Layer 5 of a small transformer language model trained on English Wikipedia (8 layers, counted from 0, width 96).
A neuron's activation on a vector x is GELU(weights . x), where the dot is the dot product.
The model reads these tokens: "most" " two" " se" "asons" " beg" "inning" " February" " " "17" "," " " "20" "02" "," " before" " he" " was" " f" "ired" " on" " December" " " "10" "," " " "20" "03" ","

The vector x that enters this layer's MLP at each token. A number n stands for (n - 500) times 0.0084.
0 "most": 407,466,858,501,481,605,487,608,535,623,548,569,500,501,453,589,529,448,478,430,598,524,546,500,573,479,626,571,483,490,498,488,489,496,512,490,526,574,429,444,558,654,590,620,510,642,460,435,533,532,454,527,540,424,508,539,546,588,534,172,479,508,514,332,502,426,502,451,535,515,564,502,494,533,477,458,544,507,546,549,518,506,29,384,607,406,478,625,527,585,508,533,427,531,449,450
1 " two": 454,442,698,473,590,649,594,589,504,526,402,556,562,470,439,555,523,517,544,449,429,534,472,566,507,513,554,563,402,489,561,576,517,512,511,444,476,521,559,473,534,628,589,489,551,852,486,495,395,609,489,509,543,587,587,596,530,549,520,245,489,576,553,298,556,452,506,513,533,377,467,387,575,509,474,474,476,461,516,525,502,540,24,462,516,412,512,503,552,509,566,562,401,613,488,485
2 " se": 502,385,685,577,578,792,542,644,544,627,365,603,549,453,372,487,434,500,563,539,511,585,409,482,590,602,583,604,364,448,579,494,602,551,526,402,473,512,611,454,371,554,483,496,426,745,425,510,470,586,487,558,601,599,464,536,581,587,490,347,507,492,561,342,401,397,547,579,385,324,541,266,651,455,447,463,475,606,511,521,586,353,64,532,488,309,599,424,594,633,598,618,486,631,535,395
3 "asons": 521,449,790,601,637,673,406,669,523,636,370,519,574,585,375,329,570,497,505,486,480,537,502,503,564,525,515,552,406,545,517,552,704,507,529,431,503,359,521,394,349,601,599,582,481,748,634,494,561,539,514,417,461,542,491,424,633,662,601,280,502,498,567,364,498,427,574,575,435,469,489,407,474,480,600,434,501,527,498,575,566,445,50,515,344,511,466,378,567,518,514,582,556,513,436,434
4 " beg": 456,413,633,563,533,673,350,740,585,598,473,541,589,425,377,458,567,472,591,386,498,618,515,543,617,546,596,606,339,402,689,541,610,540,543,414,548,431,564,441,392,416,638,705,478,638,543,669,515,471,637,335,421,492,594,407,731,667,666,237,468,396,607,367,578,342,568,472,372,498,418,410,424,591,580,462,546,495,562,481,437,406,83,409,516,274,335,564,535,661,553,549,593,557,491,486
5 "inning": 415,209,630,389,535,647,283,612,656,518,323,394,578,505,358,472,553,610,399,533,506,548,520,452,744,421,639,542,537,539,594,488,541,547,561,547,507,454,333,482,394,522,612,543,456,788,569,653,508,396,572,422,532,392,535,466,638,627,753,307,479,499,431,344,655,456,658,379,521,474,426,577,489,560,643,388,601,500,526,526,626,512,88,391,472,480,340,624,474,514,628,588,534,526,464,501
6 " February": 569,258,817,581,542,624,407,767,570,571,428,548,608,443,516,487,527,590,469,261,495,580,560,440,613,500,488,528,456,409,709,564,506,557,701,485,464,402,581,433,490,662,598,501,493,686,630,578,403,515,390,477,338,435,577,477,638,469,658,319,463,507,515,258,604,426,576,470,455,499,438,520,359,548,543,504,501,501,507,611,588,559,96,326,469,363,254,499,449,657,531,620,553,576,416,568
7 " ": 431,439,710,590,671,477,423,682,712,574,570,497,658,168,438,515,614,553,546,327,363,651,558,315,683,531,487,526,431,647,835,495,559,599,547,542,456,468,577,419,410,587,472,530,514,621,521,523,503,546,528,292,414,364,485,540,619,484,668,329,494,449,467,242,589,506,566,507,405,419,574,516,439,620,420,477,548,527,671,528,539,514,108,314,608,385,325,629,516,514,642,511,518,513,468,452
8 "17": 368,539,757,583,661,547,558,616,713,570,563,471,719,305,403,418,614,502,573,407,449,694,512,353,637,460,460,486,491,480,738,468,547,581,640,438,410,389,483,376,488,573,549,319,593,703,622,560,375,449,513,328,455,421,527,535,555,494,579,264,387,497,523,291,560,472,699,505,545,510,562,587,416,460,518,502,551,597,552,404,460,507,98,333,525,293,388,685,541,440,587,536,661,543,523,571
9 ",": 463,506,725,536,650,634,538,579,583,598,364,455,655,316,516,651,548,542,536,254,519,626,504,373,525,407,612,582,589,457,629,588,579,462,618,479,473,545,475,472,533,504,543,433,657,638,557,570,446,338,442,223,489,410,480,546,577,544,602,313,337,584,603,87,528,558,641,506,503,506,510,573,410,476,423,548,452,613,645,472,410,525,120,375,663,323,408,673,543,519,661,501,479,559,441,569
10 " ": 464,431,740,517,577,675,441,453,595,492,408,537,658,170,448,586,673,553,471,333,462,526,518,454,557,493,454,494,471,557,658,423,609,636,688,501,546,496,453,444,484,456,443,463,681,674,472,621,419,534,511,307,509,459,567,561,575,567,584,345,396,483,453,219,568,578,404,565,377,481,566,531,505,531,365,559,479,561,730,489,538,458,92,302,669,425,434,585,556,493,687,516,545,557,585,544
11 "20": 343,453,761,529,747,590,563,501,658,495,400,412,689,381,437,469,712,517,524,415,526,605,472,440,548,482,472,523,534,451,641,476,561,642,698,481,489,437,414,458,532,567,509,238,590,640,518,617,412,536,422,405,478,378,528,500,577,560,647,303,354,589,453,269,486,472,529,554,582,471,533,564,378,355,502,548,479,572,550,416,572,418,85,389,545,342,470,576,573,566,642,511,562,633,589,663
12 "02": 441,436,759,482,728,576,561,627,547,447,388,567,484,427,488,426,604,537,513,314,416,627,578,544,553,617,390,562,521,468,707,563,557,591,698,411,403,549,455,337,534,507,591,225,692,616,560,500,360,487,416,431,444,411,561,392,569,629,715,355,311,611,562,274,457,455,602,585,557,524,568,611,401,346,546,578,424,426,512,436,549,420,93,441,473,372,432,659,543,634,564,624,508,574,562,632
13 ",": 468,476,731,450,651,644,587,575,479,548,325,497,602,353,529,646,564,541,521,259,502,501,497,538,440,473,585,627,580,464,555,649,532,512,646,462,504,623,467,385,508,466,573,349,673,600,553,573,434,365,410,293,496,394,521,417,595,639,641,362,398,619,568,87,492,523,561,536,507,540,514,553,418,416,460,566,444,524,576,456,435,449,102,449,634,417,444,638,601,607,637,573,459,635,473,619
14 " before": 455,389,564,441,438,675,432,555,546,538,486,554,631,381,552,497,580,571,435,250,450,586,583,552,490,552,650,575,507,410,491,379,521,577,699,466,587,427,470,515,645,395,591,478,584,781,434,670,376,394,516,425,460,484,614,477,586,653,552,261,347,552,493,172,583,593,538,481,464,527,419,573,480,568,379,470,512,468,643,531,576,550,92,364,542,409,381,653,585,573,675,534,473,539,570,609
15 " he": 560,390,553,371,601,632,323,538,534,567,382,596,683,319,567,621,515,646,497,356,509,630,608,498,436,425,593,670,445,419,509,322,557,598,687,426,563,407,494,331,569,526,429,503,624,748,407,629,423,399,603,473,640,530,601,438,595,688,558,276,420,646,404,225,509,524,762,474,434,462,441,517,580,549,530,510,496,451,568,473,565,451,115,371,591,362,294,651,554,645,531,512,440,651,385,558
16 " was": 564,406,623,495,619,498,385,458,449,526,484,600,690,460,374,553,586,624,553,316,509,379,578,550,394,371,623,668,386,538,517,451,626,545,514,555,557,488,467,423,515,367,503,571,657,767,544,578,517,529,606,433,591,431,588,443,481,753,593,312,372,492,535,216,467,545,636,489,318,409,510,497,416,575,503,511,297,532,600,622,575,457,101,250,629,460,403,636,576,674,606,555,431,677,460,465
17 " f": 545,456,702,297,600,536,462,411,743,473,541,711,688,493,343,499,474,541,552,460,418,473,495,436,477,411,700,633,337,556,587,475,486,632,582,337,445,460,609,466,367,384,480,579,577,699,485,703,471,623,570,321,549,560,529,545,552,657,580,319,385,454,450,325,497,271,538,615,283,345,443,441,640,549,456,500,361,591,633,536,434,490,125,307,753,479,355,549,593,669,652,570,512,486,558,644
18 "ired": 616,385,803,417,416,523,554,361,511,478,461,635,693,682,424,446,567,535,567,449,524,631,470,454,444,478,663,531,533,587,610,558,500,544,682,510,443,475,433,406,380,472,637,506,460,745,518,730,351,701,583,520,503,549,661,458,418,564,553,151,410,437,524,259,515,414,633,511,387,323,420,479,455,363,609,495,326,508,620,594,675,634,130,432,572,404,421,522,661,639,409,493,533,549,431,383
19 " on": 494,416,635,526,563,575,402,572,496,451,675,631,769,626,509,525,417,450,369,308,559,530,550,416,539,649,679,491,591,533,579,509,426,552,646,539,503,472,488,423,636,617,603,471,384,688,556,694,297,651,463,558,427,550,486,460,615,579,484,220,507,422,648,162,620,444,659,407,369,447,358,476,492,545,418,520,545,389,405,636,525,504,122,457,510,276,479,492,505,751,566,668,400,498,449,522
20 " December": 605,292,736,550,532,585,409,678,545,623,497,549,663,428,468,491,421,469,382,227,420,632,534,474,724,449,496,565,517,411,717,525,504,502,745,571,503,317,586,435,593,683,572,521,398,631,644,613,434,515,392,552,417,467,480,514,544,501,524,379,487,558,510,234,721,461,725,492,467,456,378,486,486,627,424,550,541,495,615,609,538,468,97,399,424,367,387,448,425,639,515,539,491,579,353,566
21 " ": 498,437,703,590,657,540,413,664,679,538,544,487,661,202,477,513,576,474,462,302,348,760,556,391,751,481,506,552,453,634,844,488,572,578,634,577,500,475,612,397,461,594,462,526,472,614,552,496,534,544,552,352,359,385,471,458,540,517,599,338,516,431,465,233,653,553,538,473,396,414,497,510,499,632,395,500,621,517,703,545,524,475,106,354,563,386,334,606,462,490,598,553,476,516,426,441
22 "10": 377,451,750,647,719,597,493,666,723,496,531,474,735,430,404,442,531,452,441,316,370,715,501,432,770,433,479,563,468,545,806,498,527,576,700,435,331,420,545,474,458,567,511,368,515,662,642,518,498,500,540,415,398,441,445,519,448,538,584,272,429,554,498,280,572,482,690,481,540,385,520,525,494,507,460,512,654,534,607,467,471,479,108,362,468,292,443,613,483,435,652,527,569,565,385,565
23 ",": 472,479,759,564,667,650,555,627,616,607,384,449,704,339,524,601,502,470,491,243,484,659,513,374,565,400,638,669,546,451,694,602,581,446,640,479,453,530,510,477,486,548,537,415,587,640,610,548,558,335,483,213,430,430,448,479,571,544,605,317,404,540,579,92,524,577,611,488,505,474,467,560,422,467,396,541,531,586,646,564,412,551,135,393,638,331,399,666,521,470,628,512,470,558,345,524
24 " ": 472,446,758,555,579,660,425,509,634,499,404,528,676,178,479,564,657,518,450,300,446,606,503,446,618,468,481,522,459,561,710,441,621,612,698,518,522,492,476,436,473,476,457,468,647,675,520,601,472,560,509,297,461,465,530,523,533,542,580,352,425,459,474,216,591,583,422,549,370,442,529,546,524,546,368,542,536,524,746,518,547,468,95,283,650,395,421,586,515,450,671,549,549,541,552,469
25 "20": 324,465,775,568,719,593,539,519,718,499,394,395,726,404,455,443,726,482,505,384,554,663,452,417,613,445,494,549,523,433,682,467,581,632,724,489,472,399,400,471,544,594,497,226,559,650,568,632,441,567,416,387,458,415,493,514,538,554,632,305,354,562,476,279,492,484,539,549,575,429,502,562,401,360,486,537,534,540,579,446,572,449,101,351,530,314,462,574,541,492,612,513,573,644,563,597
26 "03": 427,457,745,540,698,580,548,638,622,455,378,572,519,417,496,444,595,500,497,260,437,666,557,553,623,583,375,584,545,441,738,539,561,587,724,443,344,560,430,328,508,545,579,196,707,647,632,547,376,480,407,424,417,411,563,400,545,611,698,352,289,565,574,304,481,481,611,592,563,497,510,657,437,319,555,567,455,343,513,468,551,429,114,396,504,349,406,671,495,566,520,649,502,597,544,587
27 ",": 445,505,717,499,664,639,584,598,523,567,295,490,608,357,584,642,563,512,511,208,545,525,477,568,480,461,587,670,601,439,599,672,537,498,659,467,476,649,443,403,497,486,585,305,667,599,606,574,433,355,388,233,445,401,493,398,564,620,660,401,404,585,596,107,469,531,570,552,501,533,487,609,421,396,470,561,438,441,554,496,459,462,121,438,644,376,432,647,575,582,573,604,464,628,460,579

Each question shows the input weights of one neuron of the MLP. A number n stands for (n - 500) times 0.0022.

n198: 574,519,502,572,541,493,662,555,468,420,441,625,254,448,495,607,469,432,530,481,473,548,457,455,577,502,493,559,551,447,385,539,574,495,485,402,471,424,540,532,309,698,445,526,590,488,450,460,336,509,488,507,498,295,493,483,493,517,451,699,567,527,463,519,498,462,338,575,460,571,589,397,394,336,577,540,443,427,574,536,546,548,435,458,427,495,616,453,539,519,346,538,507,495,495,387
On which token does it fire most, and how strongly? 2 " se", at about 1.4

n294: 533,571,411,401,571,570,486,619,566,680,481,508,474,595,620,592,474,639,525,413,515,536,319,426,459,596,360,371,489,575,315,535,569,401,438,391,553,398,461,614,534,489,622,495,621,322,375,665,545,396,477,505,497,469,536,580,530,518,640,359,470,520,497,469,510,354,639,500,515,612,536,474,404,326,511,469,458,403,466,729,519,574,542,505,419,517,568,456,372,440,519,487,605,471,617,331
Its two highest activations, in order, are on tokens 3 "asons", 9 ","

n161: 503,430,471,458,557,538,594,534,448,748,431,436,414,444,470,545,321,618,600,449,341,500,374,427,530,524,497,547,371,382,508,476,558,492,495,449,271,422,538,530,490,553,505,531,516,553,469,589,666,461,442,497,440,587,416,510,454,373,669,530,538,295,554,449,613,434,398,537,475,669,478,444,317,575,478,644,471,544,479,503,609,544,640,601,552,475,526,393,342,492,500,552,443,594,628,543
It fires most on token 6 " February"

n153: 470,439,445,487,455,490,376,455,528,479,572,457,437,402,517,496,597,642,468,554,524,537,546,489,619,698,476,554,425,513,545,455,500,446,532,488,548,546,357,472,508,464,391,575,631,448,438,537,542,535,571,592,467,453,613,411,519,425,427,478,500,466,393,606,500,520,473,540,466,524,575,561,436,651,427,422,448,553,552,517,566,597,471,498,530,669,585,577,519,349,506,429,623,559,494,477
It fires most on token 10 " "

n7: 540,463,364,530,355,471,479,405,483,542,484,656,515,488,805,500,542,393,586,407,350,509,476,454,543,458,380,500,653,404,602,448,630,398,543,623,488,557,456,423,307,412,585,673,606,535,422,361,566,461,544,443,518,597,506,560,612,654,330,552,435,475,414,515,427,573,643,657,613,371,478,516,682,583,361,506,580,447,595,406,558,604,411,668,497,616,719,544,546,628,372,458,547,278,464,623
It fires most on token 15 " he"

n85: 528,530,450,541,541,380,634,505,541,475,535,524,521,598,615,544,381,483,503,550,585,548,563,494,641,377,289,529,470,412,455,494,429,464,539,604,424,555,537,760,573,592,431,484,574,458,429,492,711,497,479,481,562,489,378,620,424,573,529,347,404,523,374,532,540,408,630,571,635,677,624,591,570,395,674,578,451,538,619,384,567,416,507,611,430,382,551,476,466,665,422,307,527,653,424,587
On which token does it fire most, and how strongly? 11 "20", at about 1.2

n224: 589,410,465,723,533,441,494,420,497,369,471,571,371,606,509,348,494,291,497,427,497,470,552,425,485,514,557,648,480,500,500,556,575,645,518,432,327,491,477,494,448,438,521,437,611,486,650,464,506,257,458,404,554,318,639,474,419,365,466,506,509,489,524,528,557,286,509,395,511,470,232,550,336,523,744,500,431,545,655,465,550,374,655,373,428,488,509,390,488,514,394,393,546,526,630,636
On which token does it fire most, and how strongly? 26 "03", at about 1.8

n279: 567,450,372,347,538,445,549,604,567,557,546,730,486,526,436,643,500,444,497,511,511,527,477,453,497,559,576,516,267,648,425,540,642,690,378,335,632,560,384,538,601,612,491,556,523,426,503,716,503,408,769,494,615,472,382,359,532,388,470,394,474,308,512,577,633,530,503,474,604,387,491,613,363,450,442,561,514,386,531,371,581,570,473,535,503,436,576,368,532,456,543,548,595,458,537,543
On which token does it fire most, and how strongly? 4 " beg", at about 1.9

n106: 598,529,490,357,498,433,485,458,581,474,394,530,493,449,576,488,479,749,515,482,666,597,490,436,522,379,534,448,607,495,402,471,323,424,519,407,427,392,465,582,507,621,460,599,409,431,446,471,500,587,410,443,439,635,507,557,564,394,509,424,439,516,476,484,607,457,539,392,433,576,515,390,436,427,598,416,460,563,465,459,536,686,629,401,457,544,432,602,422,370,517,521,449,488,519,583
On which three tokens does it fire most, strongest first? 6 " February", 5 "inning", 18 "ired"

n374: 636,469,523,458,572,607,480,405,625,401,387,605,470,546,592,406,249,524,561,715,476,521,416,538,544,598,581,524,534,610,629,457,337,255,588,421,615,357,596,591,455,723,568,486,622,489,520,561,494,513,364,517,486,588,368,366,611,572,467,557,341,508,491,462,442,559,555,565,631,592,555,576,529,492,358,517,589,558,472,443,511,547,470,640,476,615,475,478,396,571,403,326,364,387,534,477
It fires most on token 20 " December"

n214: 520,617,434,548,515,242,475,619,498,546,480,352,434,449,545,520,630,585,590,441,483,559,465,649,541,517,309,477,487,509,498,551,631,417,398,530,487,514,590,498,552,431,566,422,568,403,476,439,458,390,436,526,504,410,489,554,477,582,577,477,613,512,457,511,541,435,438,559,485,538,536,493,421,483,435,404,570,470,526,340,536,470,427,551,440,568,491,485,489,560,542,537,556,590,524,352
It fires most on token 12 "02"

n162: 480,655,508,366,542,462,509,426,513,480,530,467,438,432,617,241,511,590,469,581,526,430,472,552,701,686,569,437,615,489,557,520,535,522,493,671,514,577,505,529,392,557,561,414,503,454,453,445,570,505,735,405,448,530,567,514,566,359,394,441,609,605,345,584,617,497,557,324,595,529,554,470,534,621,554,702,586,566,541,678,387,552,485,390,593,776,555,411,600,579,543,514,377,461,433,477
Its two highest activations, in order, are on tokens 21 " ", 7 " "

n221: 534,524,588,462,374,525,471,343,482,543,424,428,548,398,408,443,455,701,485,546,478,520,488,620,534,639,415,315,543,514,447,399,548,450,453,553,458,455,387,471,519,512,594,592,550,402,422,410,348,538,445,455,453,616,569,618,640,477,484,527,502,585,507,426,444,428,438,443,495,573,520,497,332,439,368,493,429,519,486,582,519,361,589,572,477,526,701,426,468,509,664,432,537,481,472,531
On which token does it fire most, and how strongly? 10 " ", at about 0.65

n310: 359,479,649,532,439,602,393,513,681,446,436,487,505,517,638,530,631,384,478,536,589,632,460,503,411,379,303,702,524,400,447,533,440,470,423,413,562,589,590,415,519,563,480,495,294,437,551,567,635,540,568,570,431,418,601,698,581,540,568,341,494,533,586,671,482,506,573,554,534,409,528,572,708,529,350,418,505,548,457,443,426,524,554,401,497,375,447,453,497,579,489,460,386,441,406,354
It fires most on token 0 "most"

n98: 394,563,560,512,394,506,533,529,598,476,433,448,477,533,591,518,330,389,385,614,472,445,284,518,528,344,485,494,515,435,610,509,338,556,593,486,476,209,295,573,567,479,531,468,467,397,562,476,601,456,635,304,597,570,549,550,644,219,486,660,451,520,369,454,523,600,378,530,368,458,637,732,512,605,515,558,447,393,494,557,587,506,539,581,618,612,518,526,588,480,488,494,631,349,518,724
It fires most on token 10 " "

n192: 536,567,431,458,423,518,494,477,528,542,515,516,424,392,602,536,632,391,451,476,467,545,369,595,354,481,511,451,633,487,488,513,472,542,381,447,560,588,561,553,494,441,496,585,502,432,494,519,465,490,375,513,558,567,530,426,444,391,384,552,502,486,519,510,504,408,505,469,448,474,586,609,455,434,513,600,566,431,554,452,572,451,453,454,548,310,703,437,474,585,627,585,537,519,494,504
Its two highest activations, in order, are on tokens 27 ",", 13 ","

n119: 551,528,492,360,477,564,444,560,464,425,535,465,532,433,446,475,538,537,404,542,414,494,431,528,404,648,528,377,442,489,505,467,556,577,581,642,404,465,409,453,524,628,646,366,494,625,623,350,539,659,481,734,462,433,574,544,526,187,436,635,599,357,319,484,470,486,420,583,527,483,542,715,427,492,542,495,549,497,544,469,391,435,493,480,513,538,476,222,433,679,469,437,549,560,503,497
It fires most on token 6 " February"

n356: 420,549,560,481,566,531,481,498,622,584,538,518,625,517,422,351,450,372,450,498,480,452,454,416,495,606,441,463,484,509,516,498,627,553,589,455,466,429,435,487,484,505,505,626,407,542,424,550,614,498,511,470,655,568,538,525,486,356,394,449,602,563,555,455,441,473,345,352,460,495,303,569,505,514,495,563,690,541,424,589,354,642,591,441,489,547,521,478,580,489,655,401,548,438,445,472
It fires most on token 22 "10"

n105: 514,512,292,548,482,459,483,561,376,452,538,464,487,480,546,500,572,445,374,425,294,735,347,555,575,475,643,519,427,354,467,441,462,433,590,429,528,491,369,635,547,525,599,558,455,575,506,543,480,315,605,721,511,514,636,464,566,373,500,513,523,558,609,372,470,550,458,640,338,417,474,551,600,522,506,650,472,421,525,387,358,591,334,497,572,485,552,383,420,400,412,525,303,464,625,520
It fires most on token 14 " before"

n305: 393,536,503,510,318,510,470,390,599,424,420,497,402,294,487,293,574,667,550,689,537,541,672,460,534,494,788,568,677,578,487,583,556,467,491,484,445,600,538,559,639,490,507,439,326,465,568,554,520,415,642,418,455,289,337,707,480,490,408,428,567,608,396,315,541,558,472,585,592,403,540,535,413,381,393,452,545,468,652,503,500,552,540,765,609,742,577,643,363,494,610,225,615,507,643,437
On which token does it fire most, and how strongly? 9 ",", at about 1.9

n145: 537,436,307,585,578,352,630,479,437,573,417,646,494,426,634,491,422,544,522,512,434,617,473,437,647,388,584,532,366,543,633,451,541,524,437,530,352,648,488,428,298,287,392,618,479,512,428,635,363,537,662,488,602,658,257,418,575,599,361,585,553,489,687,562,470,391,516,552,606,491,728,445,578,317,403,509,536,423,482,457,463,464,521,364,564,336,437,527,584,391,389,521,572,579,745,460
On which token does it fire most, and how strongly? 2 " se", at about 3

n53: 495,592,524,390,508,458,653,526,389,565,634,484,534,546,662,441,497,766,360,580,457,350,537,481,624,481,503,556,454,500,367,291,451,615,519,466,660,605,526,602,521,478,402,633,608,580,492,381,562,577,523,532,505,505,511,481,503,537,411,477,539,444,632,411,330,410,416,513,497,404,503,353,514,526,481,660,426,382,375,457,535,458,547,636,421,555,645,635,653,391,653,468,534,540,513,522
On which three tokens does it fire most, strongest first? 2 " se", 16 " was", 1 " two"

n365: 459,484,468,517,462,419,488,446,328,538,521,426,480,432,524,506,663,612,467,645,339,668,428,533,589,727,455,486,491,619,489,608,586,509,497,371,506,405,452,492,285,579,515,405,558,528,480,426,549,581,531,564,583,608,419,471,449,580,399,469,542,552,387,554,503,695,487,410,662,476,586,522,432,514,506,588,572,364,434,518,523,780,477,444,759,429,754,402,621,413,462,569,452,353,382,462
It fires most on token 1 " two"

n366: 438,516,456,458,502,358,469,603,478,402,519,445,478,559,517,575,491,507,538,426,513,459,461,685,469,505,593,538,549,579,634,446,527,395,417,536,555,623,396,456,440,436,602,604,390,437,451,481,542,381,410,414,560,450,413,401,399,525,373,522,512,373,593,539,550,404,550,444,500,462,675,390,438,539,588,407,588,525,323,429,460,463,484,472,555,528,337,505,557,520,536,655,559,361,458,436
On which three tokens does it fire most, strongest first? 4 " beg", 5 "inning", 0 "most"

n168: 400,480,557,477,365,452,505,641,333,411,568,524,432,472,533,511,489,588,614,587,603,609,613,498,477,455,563,509,445,532,493,574,417,498,484,496,414,550,423,470,417,420,609,635,475,487,529,593,525,561,550,498,480,498,469,277,488,448,407,509,551,380,607,462,460,543,431,432,599,393,411,446,430,410,537,502,455,573,482,502,505,522,542,597,506,468,377,582,549,326,682,568,507,570,516,449
On which three tokens does it fire most, strongest first? 18 "ired", 4 " beg", 5 "inning"

n100: 437,382,542,534,569,416,489,528,682,227,492,596,476,497,471,633,519,444,718,519,416,465,575,529,532,469,460,383,677,391,601,480,478,617,472,535,667,388,429,391,511,560,567,445,382,692,369,442,562,438,400,545,633,338,642,608,431,481,426,505,520,482,463,563,585,297,506,635,424,620,583,494,592,522,526,604,486,448,464,503,378,411,610,418,420,470,555,405,403,361,418,522,404,369,428,446
Its two highest activations, in order, are on tokens 8 "17", 20 " December"

n140: 487,539,412,592,460,502,452,493,458,457,367,578,394,546,475,497,434,534,528,433,505,415,465,505,390,426,431,476,535,485,427,566,486,498,382,386,426,458,359,382,547,427,453,554,490,538,456,585,605,488,628,443,502,378,554,562,423,596,430,622,395,479,531,541,515,597,495,420,553,403,684,569,513,547,646,529,651,481,466,596,341,485,424,540,597,513,326,495,658,628,581,559,248,582,522,647
It fires most on token 16 " was"

n245: 477,583,451,626,530,458,564,435,514,342,432,500,378,369,468,359,520,539,611,566,516,408,606,349,621,432,529,378,437,603,358,630,393,520,477,506,426,582,419,427,610,503,589,605,609,572,463,264,629,378,409,494,486,497,577,503,716,582,478,657,359,643,676,670,333,494,512,494,580,479,394,709,488,511,482,626,602,340,387,517,454,415,467,494,467,457,483,553,427,367,468,690,565,500,457,538
On which token does it fire most, and how strongly? 26 "03", at about 1.7

n212: 338,550,475,429,494,377,593,489,595,475,646,522,500,473,493,498,560,495,601,481,525,437,442,459,387,544,527,572,420,473,554,559,487,433,450,563,434,554,576,472,504,423,618,557,471,393,431,486,540,626,500,473,493,541,569,659,546,374,476,491,608,382,521,409,450,416,657,578,459,452,548,577,429,716,537,450,524,360,396,462,509,460,533,532,487,454,480,552,637,444,686,487,454,511,498,530
Its two highest activations, in order, are on tokens 7 " ", 17 " f"

n266: 451,514,483,550,574,446,403,453,438,483,573,569,468,557,574,533,527,461,398,470,535,612,566,619,425,492,570,402,483,546,607,634,536,514,574,576,553,561,375,449,445,444,530,381,425,430,430,372,527,408,446,541,506,528,532,596,398,478,530,444,604,539,496,599,508,548,344,454,428,536,506,453,443,555,451,508,576,488,294,594,387,508,547,448,539,409,482,470,500,574,433,514,401,494,473,456
It fires most on token 19 " on"

n347: 473,632,139,492,478,441,336,496,250,527,486,620,592,555,520,311,349,616,590,419,579,440,511,374,496,489,476,417,308,320,493,566,666,366,237,574,599,532,459,791,432,550,520,727,627,603,344,429,673,525,359,584,398,343,385,549,536,519,649,500,583,576,410,321,414,544,471,132,337,410,480,623,422,334,473,612,231,474,602,558,593,542,503,640,555,590,304,638,402,500,605,420,331,389,588,695
It fires most on token 16 " was"

n295: 296,301,463,432,587,441,479,521,597,487,557,523,409,513,411,455,510,385,583,619,488,566,534,514,465,584,322,380,418,629,441,596,586,526,462,490,550,489,397,473,430,766,456,492,595,573,623,681,376,534,429,355,495,443,645,497,628,513,362,535,441,520,341,485,377,486,509,518,462,419,570,585,465,497,516,682,401,595,315,415,391,451,521,561,515,525,552,411,473,357,487,458,523,500,450,497
On which token does it fire most, and how strongly? 11 "20", at about 2.1

n154: 483,700,514,552,652,534,433,527,528,486,557,455,511,361,492,440,317,551,355,629,575,412,562,475,739,619,500,459,500,445,381,539,387,413,568,556,303,529,500,456,433,552,352,457,470,445,497,478,478,551,634,486,411,265,616,503,373,505,418,581,525,659,525,452,537,552,358,306,373,347,503,567,483,489,548,425,659,463,327,489,511,470,571,569,440,641,441,511,592,399,578,484,562,429,435,519
It fires most on token 22 "10"

n187: 605,553,553,453,574,546,401,393,463,450,353,407,403,528,415,469,387,305,540,382,453,561,303,589,391,517,543,424,503,475,470,435,473,356,500,459,517,597,424,524,321,565,613,539,466,248,508,477,444,466,527,650,442,451,662,605,615,393,579,492,609,615,463,543,473,532,569,564,522,716,509,691,534,706,569,451,437,639,577,292,627,492,464,480,548,638,440,405,443,549,610,431,465,483,450,443
It fires most on token 5 "inning"

n143: 562,556,303,525,632,398,516,547,641,564,465,447,577,461,432,676,509,424,617,653,518,605,560,350,601,478,458,458,456,430,534,510,448,576,429,534,500,316,571,521,462,616,414,425,439,497,321,647,506,473,702,462,509,283,385,503,523,387,583,387,438,533,458,429,410,630,425,726,546,364,490,497,799,684,419,509,450,413,509,599,358,679,417,526,672,401,609,291,526,287,413,321,444,449,633,600
On which three tokens does it fire most, strongest first? 7 " ", 21 " ", 17 " f"

n276: 465,510,518,557,509,434,341,471,417,495,506,473,413,569,611,466,446,509,572,522,528,462,444,491,549,410,437,551,452,613,469,539,515,669,506,423,451,490,602,472,572,633,455,558,350,411,453,437,618,538,590,459,433,403,401,417,507,572,388,439,493,427,484,469,591,445,551,509,406,477,491,546,416,522,519,319,540,460,390,717,367,498,512,590,474,734,435,469,588,485,456,540,556,482,430,502
It fires most on token 3 "asons"

n130: 548,564,305,507,588,427,592,624,486,547,510,486,337,456,555,587,681,658,327,531,632,646,464,522,537,496,740,524,360,486,668,205,310,292,535,671,325,428,602,456,397,638,511,311,388,302,529,481,406,717,486,435,536,504,567,704,548,482,353,794,385,327,419,539,409,530,675,442,590,669,585,454,537,571,415,588,307,588,432,522,361,461,443,478,435,457,645,427,438,762,599,371,514,572,511,298
It fires most on token 2 " se"

n231: 436,620,514,560,551,583,433,506,306,468,518,508,715,311,620,678,483,568,433,503,530,305,520,406,559,588,383,441,586,454,486,578,464,557,574,403,427,503,611,395,418,462,491,421,563,412,500,582,506,524,511,526,548,416,441,458,403,438,628,610,550,602,336,628,408,509,257,354,536,564,447,466,503,362,658,489,412,308,630,707,488,511,557,509,457,711,567,530,555,591,396,579,338,435,528,390
It fires most on token 27 ","

n46: 558,403,605,525,488,548,325,566,301,410,498,366,311,457,500,530,495,544,528,505,409,567,460,403,592,305,503,479,681,468,471,550,572,532,666,522,594,487,447,469,596,440,518,407,562,397,594,549,485,315,531,659,510,434,536,475,459,483,529,524,500,402,579,609,498,534,481,587,466,668,469,612,581,495,434,422,537,512,409,420,505,574,444,573,472,505,434,413,533,539,515,421,583,480,374,346
It fires most on token 5 "inning"

n67: 583,420,423,490,554,509,476,608,509,478,389,537,401,493,588,560,415,555,527,477,378,537,631,421,483,519,419,572,445,447,581,398,509,414,549,616,405,434,509,498,531,481,450,656,430,472,436,303,476,431,597,505,495,460,470,431,537,491,507,548,515,642,419,442,505,525,410,469,583,461,444,357,600,681,500,463,502,474,491,519,483,639,296,582,604,672,420,456,422,437,335,614,507,507,624,517
Its two highest activations, in order, are on tokens 21 " ", 15 " he"